Layer 6 of a small transformer language model trained on English Wikipedia (15 layers, counted from 0, width 96).
A neuron adds its activation times its output weights to the MLP's output. To switch it off is to set its activation to zero at one token and run the rest of the model.
A neuron's activation on a vector x is GELU(gate . x) times (in . x), where the dot is the dot product.

Input weights of the MLP neurons that the questions are about. A number n stands for (n - 128) times 0.0044.
n73 gate: 148, 106, 126, 98, 125, 122, 101, 134, 44, 128, 27, 105, 162, 95, 171, 172, 134, 106, 114, 142, 123, 115, 80, 66, 92, 162, 195, 159, 160, 132, 128, 115, 139, 98, 141, 55, 118, 104, 89, 145, 175, 116, 151, 186, 179, 161, 132, 169, 114, 205, 244, 129, 126, 119, 46, 85, 119, 193, 127, 133, 91, 152, 123, 125, 126, 103, 169, 153, 156, 181, 173, 96, 84, 125, 67, 207, 119, 153, 100, 189, 142, 129, 77, 120, 79, 134, 126, 63, 147, 143, 98, 128, 135, 51, 170, 90
n113 gate: 32, 103, 78, 105, 89, 172, 135, 178, 195, 73, 167, 128, 170, 132, 63, 136, 105, 97, 124, 120, 124, 156, 152, 100, 81, 176, 150, 103, 155, 101, 176, 134, 119, 183, 227, 90, 147, 163, 173, 185, 150, 148, 117, 166, 142, 87, 169, 55, 88, 94, 133, 126, 79, 133, 156, 182, 154, 64, 124, 147, 129, 124, 143, 73, 124, 46, 110, 171, 87, 82, 82, 64, 150, 123, 71, 110, 185, 164, 135, 100, 139, 226, 185, 219, 86, 145, 130, 55, 135, 102, 146, 112, 124, 155, 151, 166
n147 gate: 169, 187, 123, 142, 116, 172, 178, 61, 110, 163, 107, 115, 170, 92, 163, 79, 137, 85, 104, 157, 108, 145, 110, 107, 136, 107, 131, 70, 131, 107, 123, 201, 135, 95, 133, 102, 141, 123, 165, 200, 60, 146, 65, 133, 95, 129, 114, 165, 136, 135, 58, 147, 94, 69, 150, 62, 97, 82, 171, 88, 114, 83, 112, 145, 102, 159, 149, 186, 146, 131, 94, 137, 121, 184, 53, 101, 173, 176, 101, 148, 126, 163, 132, 70, 107, 54, 157, 136, 100, 122, 106, 152, 106, 111, 140, 136
n164 gate: 98, 164, 110, 128, 146, 126, 37, 179, 141, 176, 100, 133, 103, 113, 82, 117, 88, 192, 166, 134, 150, 75, 127, 121, 61, 164, 133, 152, 115, 95, 184, 148, 183, 165, 144, 171, 160, 73, 144, 155, 78, 92, 147, 124, 122, 177, 81, 114, 123, 126, 168, 83, 123, 151, 171, 150, 141, 94, 102, 171, 97, 133, 113, 188, 161, 127, 157, 123, 171, 129, 133, 150, 79, 40, 70, 181, 91, 86, 195, 230, 128, 145, 96, 127, 155, 160, 183, 133, 147, 154, 38, 245, 117, 121, 95, 74
n215 gate: 57, 155, 137, 148, 129, 85, 109, 191, 164, 110, 100, 114, 107, 143, 191, 118, 43, 115, 108, 119, 129, 183, 137, 105, 109, 129, 91, 70, 162, 111, 145, 157, 172, 107, 203, 83, 50, 106, 125, 138, 91, 70, 165, 174, 90, 165, 103, 157, 163, 99, 172, 107, 191, 155, 143, 90, 143, 70, 151, 152, 98, 96, 69, 148, 97, 161, 163, 99, 150, 111, 136, 79, 131, 88, 132, 165, 128, 146, 167, 116, 127, 199, 173, 93, 99, 185, 173, 114, 124, 64, 170, 158, 50, 142, 126, 150
n216 gate: 89, 83, 59, 166, 148, 175, 149, 78, 71, 124, 125, 125, 106, 101, 219, 113, 115, 160, 138, 75, 116, 137, 94, 130, 135, 48, 86, 167, 147, 132, 173, 84, 124, 88, 82, 144, 171, 53, 149, 162, 179, 125, 109, 130, 165, 182, 171, 169, 153, 190, 98, 113, 122, 65, 128, 137, 86, 103, 53, 142, 137, 140, 74, 85, 136, 106, 134, 55, 92, 188, 112, 144, 189, 90, 91, 126, 96, 123, 163, 124, 182, 100, 111, 129, 80, 106, 120, 118, 160, 139, 118, 147, 182, 142, 149, 77
n368 gate: 108, 119, 157, 90, 149, 121, 149, 106, 113, 130, 114, 112, 118, 131, 140, 166, 136, 103, 33, 158, 84, 133, 130, 112, 84, 118, 105, 148, 103, 61, 103, 148, 166, 107, 117, 148, 82, 164, 178, 110, 114, 145, 151, 121, 156, 118, 117, 136, 166, 94, 187, 116, 87, 102, 44, 82, 68, 100, 132, 103, 113, 75, 138, 88, 124, 93, 168, 182, 162, 63, 182, 139, 173, 187, 136, 137, 113, 133, 146, 134, 83, 111, 68, 79, 76, 152, 149, 145, 135, 128, 155, 188, 90, 95, 50, 208
n73 in: 115, 166, 142, 113, 126, 182, 66, 124, 78, 102, 135, 174, 132, 128, 160, 95, 140, 148, 145, 145, 82, 76, 92, 147, 157, 117, 157, 144, 97, 161, 161, 70, 133, 131, 143, 78, 167, 103, 116, 160, 135, 110, 72, 161, 175, 133, 113, 60, 194, 172, 138, 171, 128, 76, 166, 156, 153, 186, 100, 140, 172, 180, 154, 109, 97, 127, 85, 90, 126, 67, 186, 84, 125, 86, 177, 95, 174, 200, 129, 137, 109, 116, 159, 97, 102, 139, 141, 98, 133, 208, 172, 107, 166, 213, 139, 94
n113 in: 97, 135, 128, 75, 141, 105, 99, 181, 112, 50, 147, 108, 198, 175, 150, 111, 148, 130, 39, 130, 133, 147, 157, 137, 140, 108, 42, 145, 174, 139, 141, 161, 122, 181, 114, 147, 72, 80, 156, 135, 111, 83, 72, 130, 120, 87, 149, 143, 103, 168, 148, 147, 103, 91, 102, 114, 160, 118, 110, 76, 132, 42, 199, 158, 122, 13, 105, 67, 101, 173, 121, 152, 130, 105, 86, 61, 147, 118, 92, 100, 105, 133, 151, 149, 89, 194, 102, 82, 75, 164, 54, 49, 120, 144, 100, 190
n147 in: 140, 192, 167, 181, 178, 129, 85, 133, 163, 178, 186, 82, 128, 8, 97, 33, 160, 110, 145, 138, 168, 150, 181, 138, 133, 120, 142, 143, 75, 163, 144, 115, 86, 156, 123, 198, 84, 156, 94, 95, 123, 105, 67, 147, 115, 114, 222, 87, 137, 157, 190, 111, 112, 120, 81, 193, 125, 96, 109, 131, 118, 153, 124, 151, 190, 95, 148, 155, 106, 156, 138, 128, 130, 198, 149, 124, 175, 98, 150, 153, 130, 99, 113, 165, 108, 116, 122, 175, 155, 127, 46, 212, 177, 179, 103, 164
n164 in: 169, 181, 137, 163, 99, 130, 112, 177, 139, 116, 150, 152, 143, 127, 132, 95, 156, 93, 167, 171, 123, 157, 142, 93, 96, 103, 143, 158, 100, 166, 59, 74, 114, 231, 84, 118, 134, 176, 78, 87, 165, 113, 125, 163, 59, 101, 163, 152, 156, 124, 82, 142, 33, 103, 162, 232, 122, 192, 177, 147, 117, 199, 139, 103, 118, 130, 133, 106, 111, 148, 124, 100, 131, 181, 95, 130, 158, 169, 112, 135, 121, 90, 67, 145, 112, 153, 57, 84, 169, 167, 141, 70, 146, 95, 79, 84
n215 in: 122, 103, 98, 201, 146, 87, 144, 141, 87, 151, 161, 65, 161, 134, 157, 147, 58, 154, 158, 109, 133, 139, 126, 179, 152, 177, 103, 147, 125, 137, 129, 68, 67, 137, 115, 177, 157, 99, 129, 185, 74, 35, 161, 175, 98, 54, 129, 135, 110, 127, 118, 157, 135, 136, 145, 73, 186, 89, 200, 176, 100, 140, 127, 78, 86, 138, 136, 38, 135, 59, 35, 82, 120, 92, 118, 165, 141, 169, 146, 103, 102, 177, 115, 106, 130, 143, 92, 76, 152, 86, 165, 110, 135, 101, 147, 159
n216 in: 173, 90, 65, 164, 159, 119, 93, 136, 60, 134, 126, 65, 138, 128, 146, 161, 115, 155, 174, 68, 139, 126, 45, 139, 61, 127, 113, 168, 122, 166, 98, 126, 84, 45, 157, 147, 128, 73, 85, 163, 145, 110, 84, 148, 113, 129, 81, 98, 179, 122, 162, 102, 149, 166, 152, 107, 72, 94, 150, 114, 164, 173, 112, 85, 102, 122, 129, 124, 54, 137, 173, 179, 134, 67, 97, 170, 173, 127, 116, 130, 112, 171, 132, 131, 125, 114, 97, 120, 139, 129, 147, 161, 129, 186, 133, 162
n368 in: 103, 75, 153, 206, 74, 150, 131, 99, 70, 117, 180, 101, 171, 119, 126, 97, 157, 122, 136, 107, 84, 84, 105, 148, 94, 164, 197, 143, 70, 166, 66, 71, 118, 106, 148, 47, 135, 96, 117, 135, 160, 143, 74, 126, 156, 174, 143, 100, 141, 113, 116, 176, 163, 152, 165, 111, 83, 215, 127, 160, 115, 143, 199, 114, 98, 145, 133, 113, 101, 161, 116, 141, 138, 130, 141, 97, 140, 110, 83, 110, 91, 105, 141, 88, 168, 105, 151, 58, 129, 124, 157, 98, 157, 76, 113, 61

Output weights of the MLP neurons that the questions are about. A number n stands for (n - 128) times 0.002.
n73: 99, 57, 113, 182, 128, 90, 105, 92, 28, 94, 139, 189, 213, 99, 162, 180, 209, 113, 82, 82, 91, 60, 174, 139, 86, 121, 135, 112, 88, 124, 79, 138, 60, 173, 193, 85, 164, 92, 83, 63, 104, 173, 160, 48, 93, 215, 142, 208, 154, 205, 163, 69, 77, 167, 127, 93, 80, 129, 182, 109, 64, 80, 137, 181, 169, 93, 154, 113, 75, 123, 146, 70, 165, 120, 109, 148, 144, 105, 92, 190, 164, 199, 123, 161, 149, 216, 140, 183, 177, 143, 169, 141, 98, 42, 112, 72
n113: 198, 100, 203, 172, 67, 138, 174, 131, 118, 176, 80, 137, 63, 152, 101, 132, 159, 127, 197, 179, 109, 140, 153, 143, 155, 121, 154, 70, 82, 164, 81, 67, 121, 89, 166, 101, 127, 118, 62, 127, 139, 148, 161, 108, 101, 99, 107, 119, 204, 72, 128, 83, 164, 133, 133, 132, 66, 157, 136, 106, 161, 124, 92, 164, 172, 233, 157, 130, 128, 96, 152, 102, 78, 159, 151, 198, 159, 119, 135, 201, 140, 136, 80, 121, 152, 90, 166, 208, 227, 157, 153, 155, 138, 51, 126, 120
n147: 151, 97, 108, 124, 139, 94, 141, 189, 142, 107, 121, 144, 144, 239, 174, 142, 115, 168, 76, 90, 91, 129, 127, 101, 176, 160, 103, 141, 215, 85, 106, 124, 147, 122, 180, 129, 157, 51, 170, 136, 166, 118, 168, 178, 129, 89, 103, 178, 114, 135, 111, 134, 112, 149, 164, 78, 113, 142, 157, 172, 115, 154, 186, 99, 102, 159, 118, 99, 124, 53, 109, 144, 155, 57, 138, 152, 58, 133, 113, 115, 119, 120, 133, 139, 169, 161, 148, 96, 78, 148, 131, 35, 69, 62, 129, 118
n164: 87, 141, 167, 153, 186, 122, 82, 122, 190, 151, 127, 82, 57, 131, 97, 96, 103, 208, 146, 118, 147, 90, 131, 123, 100, 201, 96, 114, 116, 119, 162, 163, 126, 146, 146, 199, 190, 142, 116, 107, 114, 52, 142, 93, 102, 53, 102, 129, 140, 88, 128, 158, 143, 95, 128, 119, 122, 97, 68, 124, 80, 93, 127, 194, 134, 123, 153, 131, 155, 130, 144, 185, 149, 102, 85, 168, 70, 44, 129, 157, 90, 148, 110, 150, 133, 173, 115, 119, 108, 139, 120, 158, 79, 156, 153, 85
n215: 78, 99, 185, 128, 156, 87, 51, 95, 165, 109, 135, 122, 128, 251, 122, 157, 64, 144, 108, 127, 159, 82, 187, 103, 166, 91, 171, 169, 104, 84, 58, 113, 154, 136, 89, 97, 100, 152, 161, 175, 99, 127, 115, 151, 88, 118, 133, 145, 120, 172, 123, 99, 139, 136, 142, 134, 186, 51, 102, 168, 108, 100, 189, 166, 129, 62, 136, 94, 191, 150, 122, 99, 119, 80, 176, 212, 121, 128, 189, 117, 101, 83, 66, 148, 122, 134, 155, 111, 90, 170, 181, 63, 107, 113, 127, 113
n216: 40, 213, 118, 147, 87, 144, 123, 129, 159, 162, 103, 150, 150, 153, 151, 105, 160, 140, 73, 175, 135, 125, 186, 92, 174, 132, 123, 168, 99, 149, 113, 140, 140, 155, 120, 100, 176, 146, 205, 136, 111, 132, 164, 110, 187, 129, 97, 148, 130, 169, 122, 135, 103, 161, 122, 152, 133, 129, 144, 118, 62, 152, 95, 138, 85, 106, 130, 169, 146, 76, 130, 170, 134, 180, 92, 143, 138, 150, 131, 117, 80, 136, 156, 97, 136, 109, 214, 106, 141, 135, 148, 114, 199, 54, 111, 135
n368: 165, 114, 153, 49, 163, 119, 128, 179, 138, 156, 137, 123, 62, 111, 130, 179, 158, 134, 164, 157, 135, 161, 139, 86, 158, 116, 99, 132, 178, 106, 164, 151, 123, 114, 127, 144, 147, 229, 124, 132, 72, 110, 181, 159, 91, 112, 97, 139, 106, 109, 163, 124, 111, 70, 105, 88, 152, 127, 72, 141, 126, 111, 86, 130, 132, 160, 109, 162, 132, 107, 128, 141, 122, 159, 92, 133, 94, 136, 133, 131, 151, 131, 119, 166, 87, 164, 129, 193, 186, 112, 74, 143, 84, 192, 101, 154

Each question names a token from some text and the token that comes next. It shows the vector x that enters the MLP there. A number n stands for (n - 128) times 0.03.

Then comes g, the gradient of the next token's log-probability with respect to the MLP's output, scaled to length 1. A neuron's effect is roughly proportional to its activation times (output weights . g). A number n stands for (n - 128) times 0.0041.

"ach", then " of"
x: 125, 67, 104, 101, 69, 89, 186, 75, 217, 144, 98, 156, 103, 128, 77, 98, 152, 166, 125, 118, 153, 73, 137, 100, 108, 83, 83, 119, 147, 182, 76, 136, 107, 114, 119, 108, 108, 98, 194, 119, 169, 144, 125, 88, 160, 142, 163, 95, 148, 138, 92, 153, 119, 134, 108, 152, 132, 119, 133, 151, 151, 94, 155, 116, 118, 135, 139, 173, 81, 143, 151, 122, 107, 149, 203, 136, 126, 130, 119, 155, 71, 161, 183, 207, 114, 141, 146, 133, 117, 136, 102, 29, 121, 80, 74, 81
g: 152, 114, 136, 134, 101, 154, 130, 111, 104, 152, 97, 122, 115, 122, 138, 170, 115, 85, 70, 109, 169, 115, 161, 105, 119, 121, 121, 139, 106, 142, 118, 128, 122, 146, 97, 130, 99, 120, 155, 45, 165, 112, 118, 144, 125, 123, 160, 140, 111, 192, 99, 141, 149, 127, 134, 148, 121, 108, 120, 126, 145, 139, 111, 91, 128, 122, 61, 120, 114, 141, 130, 143, 177, 138, 99, 130, 141, 125, 91, 144, 149, 136, 97, 127, 174, 131, 93, 154, 136, 109, 135, 161, 149, 121, 174, 147
Which neuron, switched off, raises the next token's probability most? n113

" 11", then " |"
x: 92, 100, 110, 80, 87, 124, 63, 100, 150, 165, 162, 120, 133, 189, 119, 131, 110, 135, 91, 131, 131, 153, 138, 149, 151, 128, 119, 164, 97, 196, 153, 161, 99, 130, 141, 169, 75, 142, 160, 134, 163, 147, 74, 67, 109, 113, 172, 155, 119, 118, 99, 140, 131, 61, 56, 200, 133, 91, 139, 93, 109, 85, 183, 93, 125, 87, 116, 127, 101, 147, 110, 122, 100, 23, 160, 121, 90, 189, 105, 186, 103, 185, 139, 92, 154, 185, 60, 117, 142, 134, 112, 97, 128, 92, 132, 119
g: 184, 147, 116, 148, 169, 156, 116, 144, 136, 119, 95, 112, 127, 115, 120, 130, 124, 128, 156, 142, 126, 116, 113, 123, 149, 153, 163, 159, 137, 108, 174, 90, 153, 118, 124, 151, 103, 123, 132, 145, 155, 106, 142, 189, 106, 184, 115, 108, 125, 166, 115, 155, 145, 108, 107, 113, 136, 130, 157, 135, 154, 165, 154, 95, 107, 111, 113, 112, 150, 134, 167, 142, 69, 150, 103, 81, 131, 129, 120, 116, 101, 166, 80, 124, 157, 99, 110, 124, 150, 104, 155, 139, 138, 166, 90, 145
Which neuron, switched off, raises the next token's probability most? n113

"ar", then "l"
x: 164, 72, 170, 97, 171, 103, 79, 146, 154, 169, 144, 118, 83, 96, 72, 121, 146, 209, 109, 149, 87, 70, 157, 136, 138, 74, 128, 98, 79, 137, 88, 114, 154, 128, 49, 141, 95, 124, 73, 115, 194, 113, 120, 125, 162, 130, 97, 64, 148, 173, 55, 150, 124, 115, 105, 159, 129, 120, 170, 159, 90, 109, 156, 162, 128, 70, 162, 147, 134, 100, 152, 179, 93, 149, 123, 190, 62, 122, 141, 152, 86, 188, 91, 107, 129, 119, 135, 118, 101, 179, 135, 108, 132, 145, 152, 107
g: 124, 133, 150, 105, 111, 125, 88, 148, 114, 134, 151, 148, 112, 135, 112, 81, 135, 114, 115, 140, 136, 144, 136, 127, 130, 87, 153, 147, 102, 94, 81, 155, 121, 126, 135, 94, 125, 127, 136, 83, 146, 127, 102, 143, 93, 88, 168, 120, 73, 138, 81, 109, 109, 123, 108, 133, 112, 136, 122, 90, 128, 97, 144, 150, 136, 173, 106, 90, 170, 105, 112, 96, 135, 88, 115, 112, 149, 151, 181, 127, 122, 146, 159, 126, 119, 107, 126, 195, 151, 116, 176, 146, 135, 127, 163, 107
Which neuron, switched off, raises the next token's probability most? n164

" h", then "air"
x: 57, 149, 145, 107, 154, 104, 162, 85, 178, 178, 123, 155, 120, 137, 128, 137, 129, 134, 76, 118, 163, 149, 144, 144, 123, 113, 91, 88, 87, 180, 104, 160, 163, 98, 93, 125, 137, 137, 149, 176, 196, 117, 86, 169, 101, 187, 164, 98, 64, 97, 113, 152, 111, 116, 134, 174, 86, 68, 133, 115, 79, 111, 163, 128, 76, 81, 147, 175, 157, 131, 81, 165, 72, 139, 156, 97, 111, 141, 112, 171, 122, 166, 197, 166, 133, 158, 140, 141, 131, 195, 164, 161, 95, 91, 84, 57
g: 95, 145, 125, 102, 102, 125, 71, 119, 86, 135, 126, 149, 143, 117, 122, 149, 148, 143, 129, 148, 170, 128, 101, 120, 124, 122, 105, 140, 146, 105, 126, 157, 131, 135, 119, 133, 149, 78, 87, 116, 84, 159, 122, 110, 153, 87, 100, 96, 69, 77, 180, 134, 142, 87, 158, 140, 109, 126, 143, 100, 106, 130, 180, 104, 93, 121, 136, 145, 80, 133, 154, 101, 137, 132, 147, 144, 112, 142, 142, 106, 149, 135, 119, 107, 124, 123, 145, 87, 125, 98, 183, 114, 111, 147, 119, 132
Which neuron, switched off, raises the next token's probability most? n113

" h", then "op"
x: 67, 143, 145, 96, 150, 99, 159, 81, 191, 180, 122, 158, 137, 146, 125, 136, 131, 130, 64, 127, 166, 149, 145, 130, 129, 115, 86, 87, 99, 176, 106, 142, 161, 99, 96, 133, 142, 129, 146, 184, 192, 114, 84, 172, 126, 176, 167, 90, 61, 101, 110, 156, 114, 107, 135, 169, 93, 76, 131, 107, 75, 115, 181, 135, 67, 91, 138, 172, 160, 131, 65, 167, 69, 133, 161, 122, 106, 139, 99, 164, 126, 153, 189, 163, 117, 159, 143, 138, 147, 201, 160, 161, 118, 95, 88, 54
g: 121, 113, 134, 170, 166, 104, 158, 147, 93, 134, 129, 98, 106, 147, 153, 89, 148, 122, 96, 165, 90, 119, 185, 138, 129, 112, 112, 130, 94, 96, 141, 150, 126, 122, 90, 87, 125, 114, 136, 126, 117, 118, 129, 105, 144, 112, 136, 118, 136, 161, 130, 88, 111, 136, 97, 147, 145, 127, 152, 153, 150, 173, 114, 115, 119, 105, 84, 107, 170, 115, 147, 109, 136, 160, 134, 104, 99, 153, 91, 106, 125, 129, 145, 189, 172, 125, 139, 102, 141, 101, 144, 80, 126, 119, 130, 71
Which neuron, switched off, raises the next token's probability most? n113

"land", then ","
x: 136, 122, 56, 151, 123, 172, 59, 78, 134, 189, 113, 148, 155, 135, 65, 126, 154, 100, 139, 126, 109, 159, 95, 98, 161, 170, 107, 97, 134, 182, 46, 87, 164, 141, 56, 148, 137, 141, 173, 151, 152, 106, 144, 88, 160, 134, 121, 130, 131, 140, 96, 169, 92, 110, 61, 83, 142, 128, 187, 108, 136, 73, 199, 119, 110, 92, 134, 151, 112, 96, 132, 141, 95, 104, 187, 155, 118, 129, 147, 110, 43, 159, 114, 108, 163, 176, 125, 106, 160, 98, 147, 135, 103, 128, 106, 139
g: 142, 101, 150, 119, 110, 102, 123, 129, 151, 153, 95, 111, 106, 136, 104, 115, 163, 104, 111, 172, 128, 158, 169, 119, 151, 151, 112, 137, 139, 142, 119, 128, 136, 115, 140, 135, 147, 146, 133, 87, 120, 111, 158, 134, 102, 88, 98, 142, 191, 124, 98, 186, 104, 159, 107, 155, 157, 83, 136, 138, 128, 93, 146, 138, 103, 96, 105, 155, 81, 109, 156, 165, 132, 131, 135, 100, 97, 150, 149, 138, 141, 152, 130, 182, 102, 129, 114, 179, 151, 113, 134, 90, 122, 116, 141, 92
Which neuron, switched off, lowers the next token's probability most? n368

" 22", then " ar"
x: 74, 77, 114, 42, 81, 154, 112, 63, 143, 141, 169, 137, 170, 115, 118, 148, 126, 140, 50, 134, 123, 150, 173, 141, 124, 140, 118, 164, 110, 190, 141, 116, 126, 104, 115, 122, 88, 167, 176, 135, 141, 115, 58, 88, 131, 108, 132, 155, 134, 114, 110, 165, 122, 75, 34, 171, 149, 97, 147, 121, 82, 77, 196, 134, 115, 90, 96, 154, 43, 133, 128, 133, 84, 90, 202, 168, 133, 158, 141, 133, 102, 189, 130, 100, 163, 192, 114, 168, 138, 121, 110, 116, 116, 116, 134, 119
g: 115, 151, 83, 159, 137, 130, 172, 142, 137, 132, 157, 98, 155, 95, 125, 94, 109, 122, 135, 124, 154, 143, 103, 131, 143, 100, 157, 86, 118, 125, 94, 128, 140, 189, 103, 134, 141, 94, 166, 87, 113, 116, 143, 108, 108, 139, 90, 139, 141, 135, 79, 97, 123, 166, 143, 143, 165, 114, 113, 175, 129, 137, 134, 125, 81, 123, 106, 129, 143, 117, 121, 114, 113, 152, 139, 135, 119, 118, 106, 151, 114, 86, 162, 158, 96, 107, 124, 97, 131, 114, 71, 107, 157, 92, 84, 145
Which neuron, switched off, raises the next token's probability most? n113

"or", then " ("
x: 144, 96, 129, 116, 128, 140, 137, 86, 168, 149, 101, 130, 135, 82, 59, 94, 147, 162, 142, 186, 154, 88, 131, 141, 141, 157, 85, 112, 80, 173, 86, 149, 176, 111, 76, 133, 111, 112, 138, 188, 78, 99, 154, 89, 153, 158, 135, 87, 113, 179, 71, 129, 89, 159, 133, 66, 106, 67, 172, 111, 160, 127, 140, 119, 84, 144, 162, 167, 61, 188, 147, 133, 101, 73, 132, 141, 89, 149, 225, 178, 98, 177, 154, 127, 192, 153, 139, 148, 146, 153, 183, 97, 123, 128, 101, 153
g: 163, 155, 65, 134, 137, 177, 143, 125, 128, 102, 132, 87, 162, 120, 105, 137, 108, 160, 145, 125, 141, 160, 142, 101, 133, 124, 124, 137, 175, 145, 156, 130, 126, 116, 97, 105, 101, 138, 153, 159, 152, 167, 144, 158, 118, 135, 114, 125, 108, 156, 128, 81, 104, 123, 150, 155, 112, 163, 132, 152, 131, 120, 136, 109, 106, 105, 123, 108, 164, 178, 99, 119, 145, 142, 115, 158, 107, 125, 141, 128, 117, 130, 134, 134, 143, 110, 125, 147, 184, 83, 61, 86, 128, 168, 126, 164
Which neuron, switched off, lowers the next token's probability most? n164

" B", then "A"
x: 94, 145, 159, 62, 133, 114, 130, 76, 191, 151, 141, 73, 189, 147, 73, 146, 190, 98, 79, 69, 115, 65, 157, 141, 127, 99, 133, 108, 63, 163, 125, 125, 151, 83, 114, 139, 113, 146, 142, 145, 213, 123, 89, 130, 130, 117, 169, 95, 64, 130, 109, 132, 206, 132, 88, 136, 98, 132, 150, 151, 94, 84, 189, 118, 95, 64, 142, 102, 125, 129, 111, 141, 111, 177, 142, 140, 110, 117, 155, 109, 100, 98, 154, 117, 111, 138, 135, 149, 120, 164, 191, 163, 134, 52, 136, 67
g: 121, 143, 94, 123, 109, 127, 111, 101, 134, 122, 119, 111, 155, 129, 122, 104, 144, 155, 152, 131, 133, 114, 126, 94, 124, 101, 150, 126, 131, 138, 115, 160, 113, 128, 172, 120, 115, 138, 150, 153, 118, 148, 74, 117, 141, 118, 163, 78, 165, 133, 157, 119, 77, 118, 125, 100, 113, 117, 137, 85, 145, 119, 123, 158, 184, 133, 138, 136, 85, 88, 82, 138, 126, 101, 155, 97, 127, 190, 118, 124, 140, 131, 67, 99, 166, 162, 120, 133, 73, 151, 121, 101, 128, 144, 137, 164
Which neuron, switched off, raises the next token's probability most? n368

" (", then "O"
x: 112, 136, 116, 137, 82, 147, 132, 73, 142, 128, 112, 124, 199, 159, 104, 114, 138, 155, 96, 148, 166, 96, 200, 109, 181, 158, 119, 158, 120, 160, 132, 134, 144, 167, 94, 52, 102, 84, 136, 156, 205, 189, 72, 110, 115, 108, 190, 107, 106, 55, 125, 156, 141, 135, 148, 151, 137, 124, 146, 143, 107, 85, 150, 140, 73, 106, 108, 71, 160, 122, 42, 101, 114, 136, 184, 41, 141, 145, 166, 153, 92, 199, 158, 129, 138, 100, 146, 154, 136, 136, 143, 120, 139, 100, 150, 175
g: 114, 100, 137, 177, 151, 122, 202, 121, 126, 131, 142, 95, 113, 157, 126, 154, 155, 164, 142, 81, 104, 128, 129, 138, 133, 107, 115, 139, 125, 118, 163, 95, 153, 111, 139, 103, 101, 142, 139, 167, 194, 131, 125, 163, 150, 100, 169, 126, 171, 132, 137, 78, 145, 127, 147, 115, 107, 150, 108, 137, 103, 126, 117, 128, 134, 124, 129, 126, 92, 133, 143, 153, 123, 86, 118, 92, 121, 115, 171, 166, 117, 147, 160, 148, 163, 111, 113, 99, 189, 109, 125, 150, 124, 114, 143, 127
Which neuron, switched off, lowers the next token's probability most? n113

" that", then " ad"
x: 155, 137, 125, 152, 93, 112, 190, 74, 204, 193, 138, 191, 117, 106, 126, 140, 129, 129, 95, 106, 166, 134, 130, 130, 124, 99, 102, 102, 77, 155, 115, 158, 161, 92, 102, 64, 111, 104, 194, 135, 207, 113, 105, 123, 120, 179, 180, 113, 186, 185, 125, 123, 122, 155, 70, 200, 137, 77, 116, 156, 128, 89, 136, 91, 82, 81, 138, 191, 135, 170, 147, 124, 59, 149, 177, 119, 159, 140, 135, 141, 136, 181, 115, 169, 161, 152, 166, 171, 158, 99, 144, 140, 121, 109, 159, 85
g: 137, 146, 111, 113, 116, 152, 131, 140, 138, 103, 142, 118, 120, 86, 126, 80, 132, 105, 149, 112, 81, 123, 104, 101, 116, 130, 104, 94, 117, 134, 166, 144, 101, 97, 96, 121, 155, 110, 117, 94, 138, 140, 126, 168, 144, 136, 108, 132, 138, 126, 143, 159, 113, 104, 122, 127, 93, 158, 139, 64, 120, 149, 139, 150, 173, 135, 147, 135, 144, 146, 134, 142, 127, 140, 141, 106, 144, 144, 163, 70, 113, 92, 184, 121, 120, 137, 166, 90, 101, 87, 65, 137, 90, 119, 104, 94
Which neuron, switched off, lowers the next token's probability most? n215

" |", then " 10"
x: 134, 113, 130, 132, 162, 169, 105, 47, 81, 157, 154, 122, 157, 52, 133, 131, 127, 142, 125, 157, 161, 89, 168, 141, 161, 124, 130, 171, 90, 172, 133, 135, 162, 129, 142, 54, 153, 96, 123, 173, 157, 139, 130, 116, 169, 182, 152, 127, 141, 187, 147, 165, 90, 96, 86, 128, 157, 158, 122, 141, 147, 151, 221, 94, 69, 44, 125, 73, 161, 150, 108, 82, 151, 88, 134, 84, 125, 161, 161, 155, 93, 203, 173, 147, 171, 97, 109, 167, 150, 143, 163, 112, 132, 128, 152, 114
g: 70, 149, 114, 142, 121, 96, 82, 149, 122, 116, 88, 149, 148, 155, 166, 160, 155, 100, 117, 113, 141, 134, 133, 123, 158, 135, 181, 110, 115, 120, 129, 147, 95, 134, 121, 160, 123, 103, 102, 151, 133, 126, 123, 127, 170, 128, 118, 154, 156, 113, 120, 101, 152, 133, 140, 132, 104, 115, 140, 128, 112, 173, 102, 94, 144, 115, 87, 99, 116, 146, 121, 105, 107, 88, 142, 161, 99, 151, 114, 153, 136, 145, 116, 90, 103, 176, 94, 90, 100, 127, 62, 79, 120, 126, 132, 149
Which neuron, switched off, lowers the next token's probability most? n73

" 3", then ".5"
x: 92, 129, 137, 44, 117, 108, 111, 67, 183, 152, 172, 108, 146, 134, 122, 158, 156, 140, 52, 128, 151, 133, 160, 144, 164, 122, 148, 139, 87, 178, 105, 139, 102, 125, 131, 106, 98, 131, 179, 99, 143, 119, 27, 103, 130, 82, 156, 147, 154, 131, 134, 152, 144, 77, 58, 198, 134, 97, 163, 149, 140, 67, 187, 116, 126, 99, 88, 127, 56, 136, 109, 107, 107, 91, 156, 115, 97, 176, 105, 131, 98, 181, 188, 112, 134, 168, 133, 160, 129, 170, 139, 76, 106, 66, 164, 134
g: 120, 117, 90, 90, 128, 161, 148, 166, 155, 98, 118, 134, 157, 100, 137, 148, 112, 59, 144, 122, 80, 148, 131, 148, 127, 128, 123, 127, 152, 106, 151, 161, 90, 153, 162, 152, 87, 120, 94, 149, 143, 136, 128, 147, 147, 144, 137, 142, 128, 131, 116, 154, 118, 76, 136, 114, 121, 120, 124, 104, 136, 131, 99, 148, 152, 160, 103, 100, 156, 104, 89, 154, 108, 158, 141, 109, 145, 111, 176, 125, 130, 61, 114, 145, 170, 165, 116, 101, 116, 118, 167, 124, 121, 101, 104, 148
Which neuron, switched off, raises the next token's probability most? n113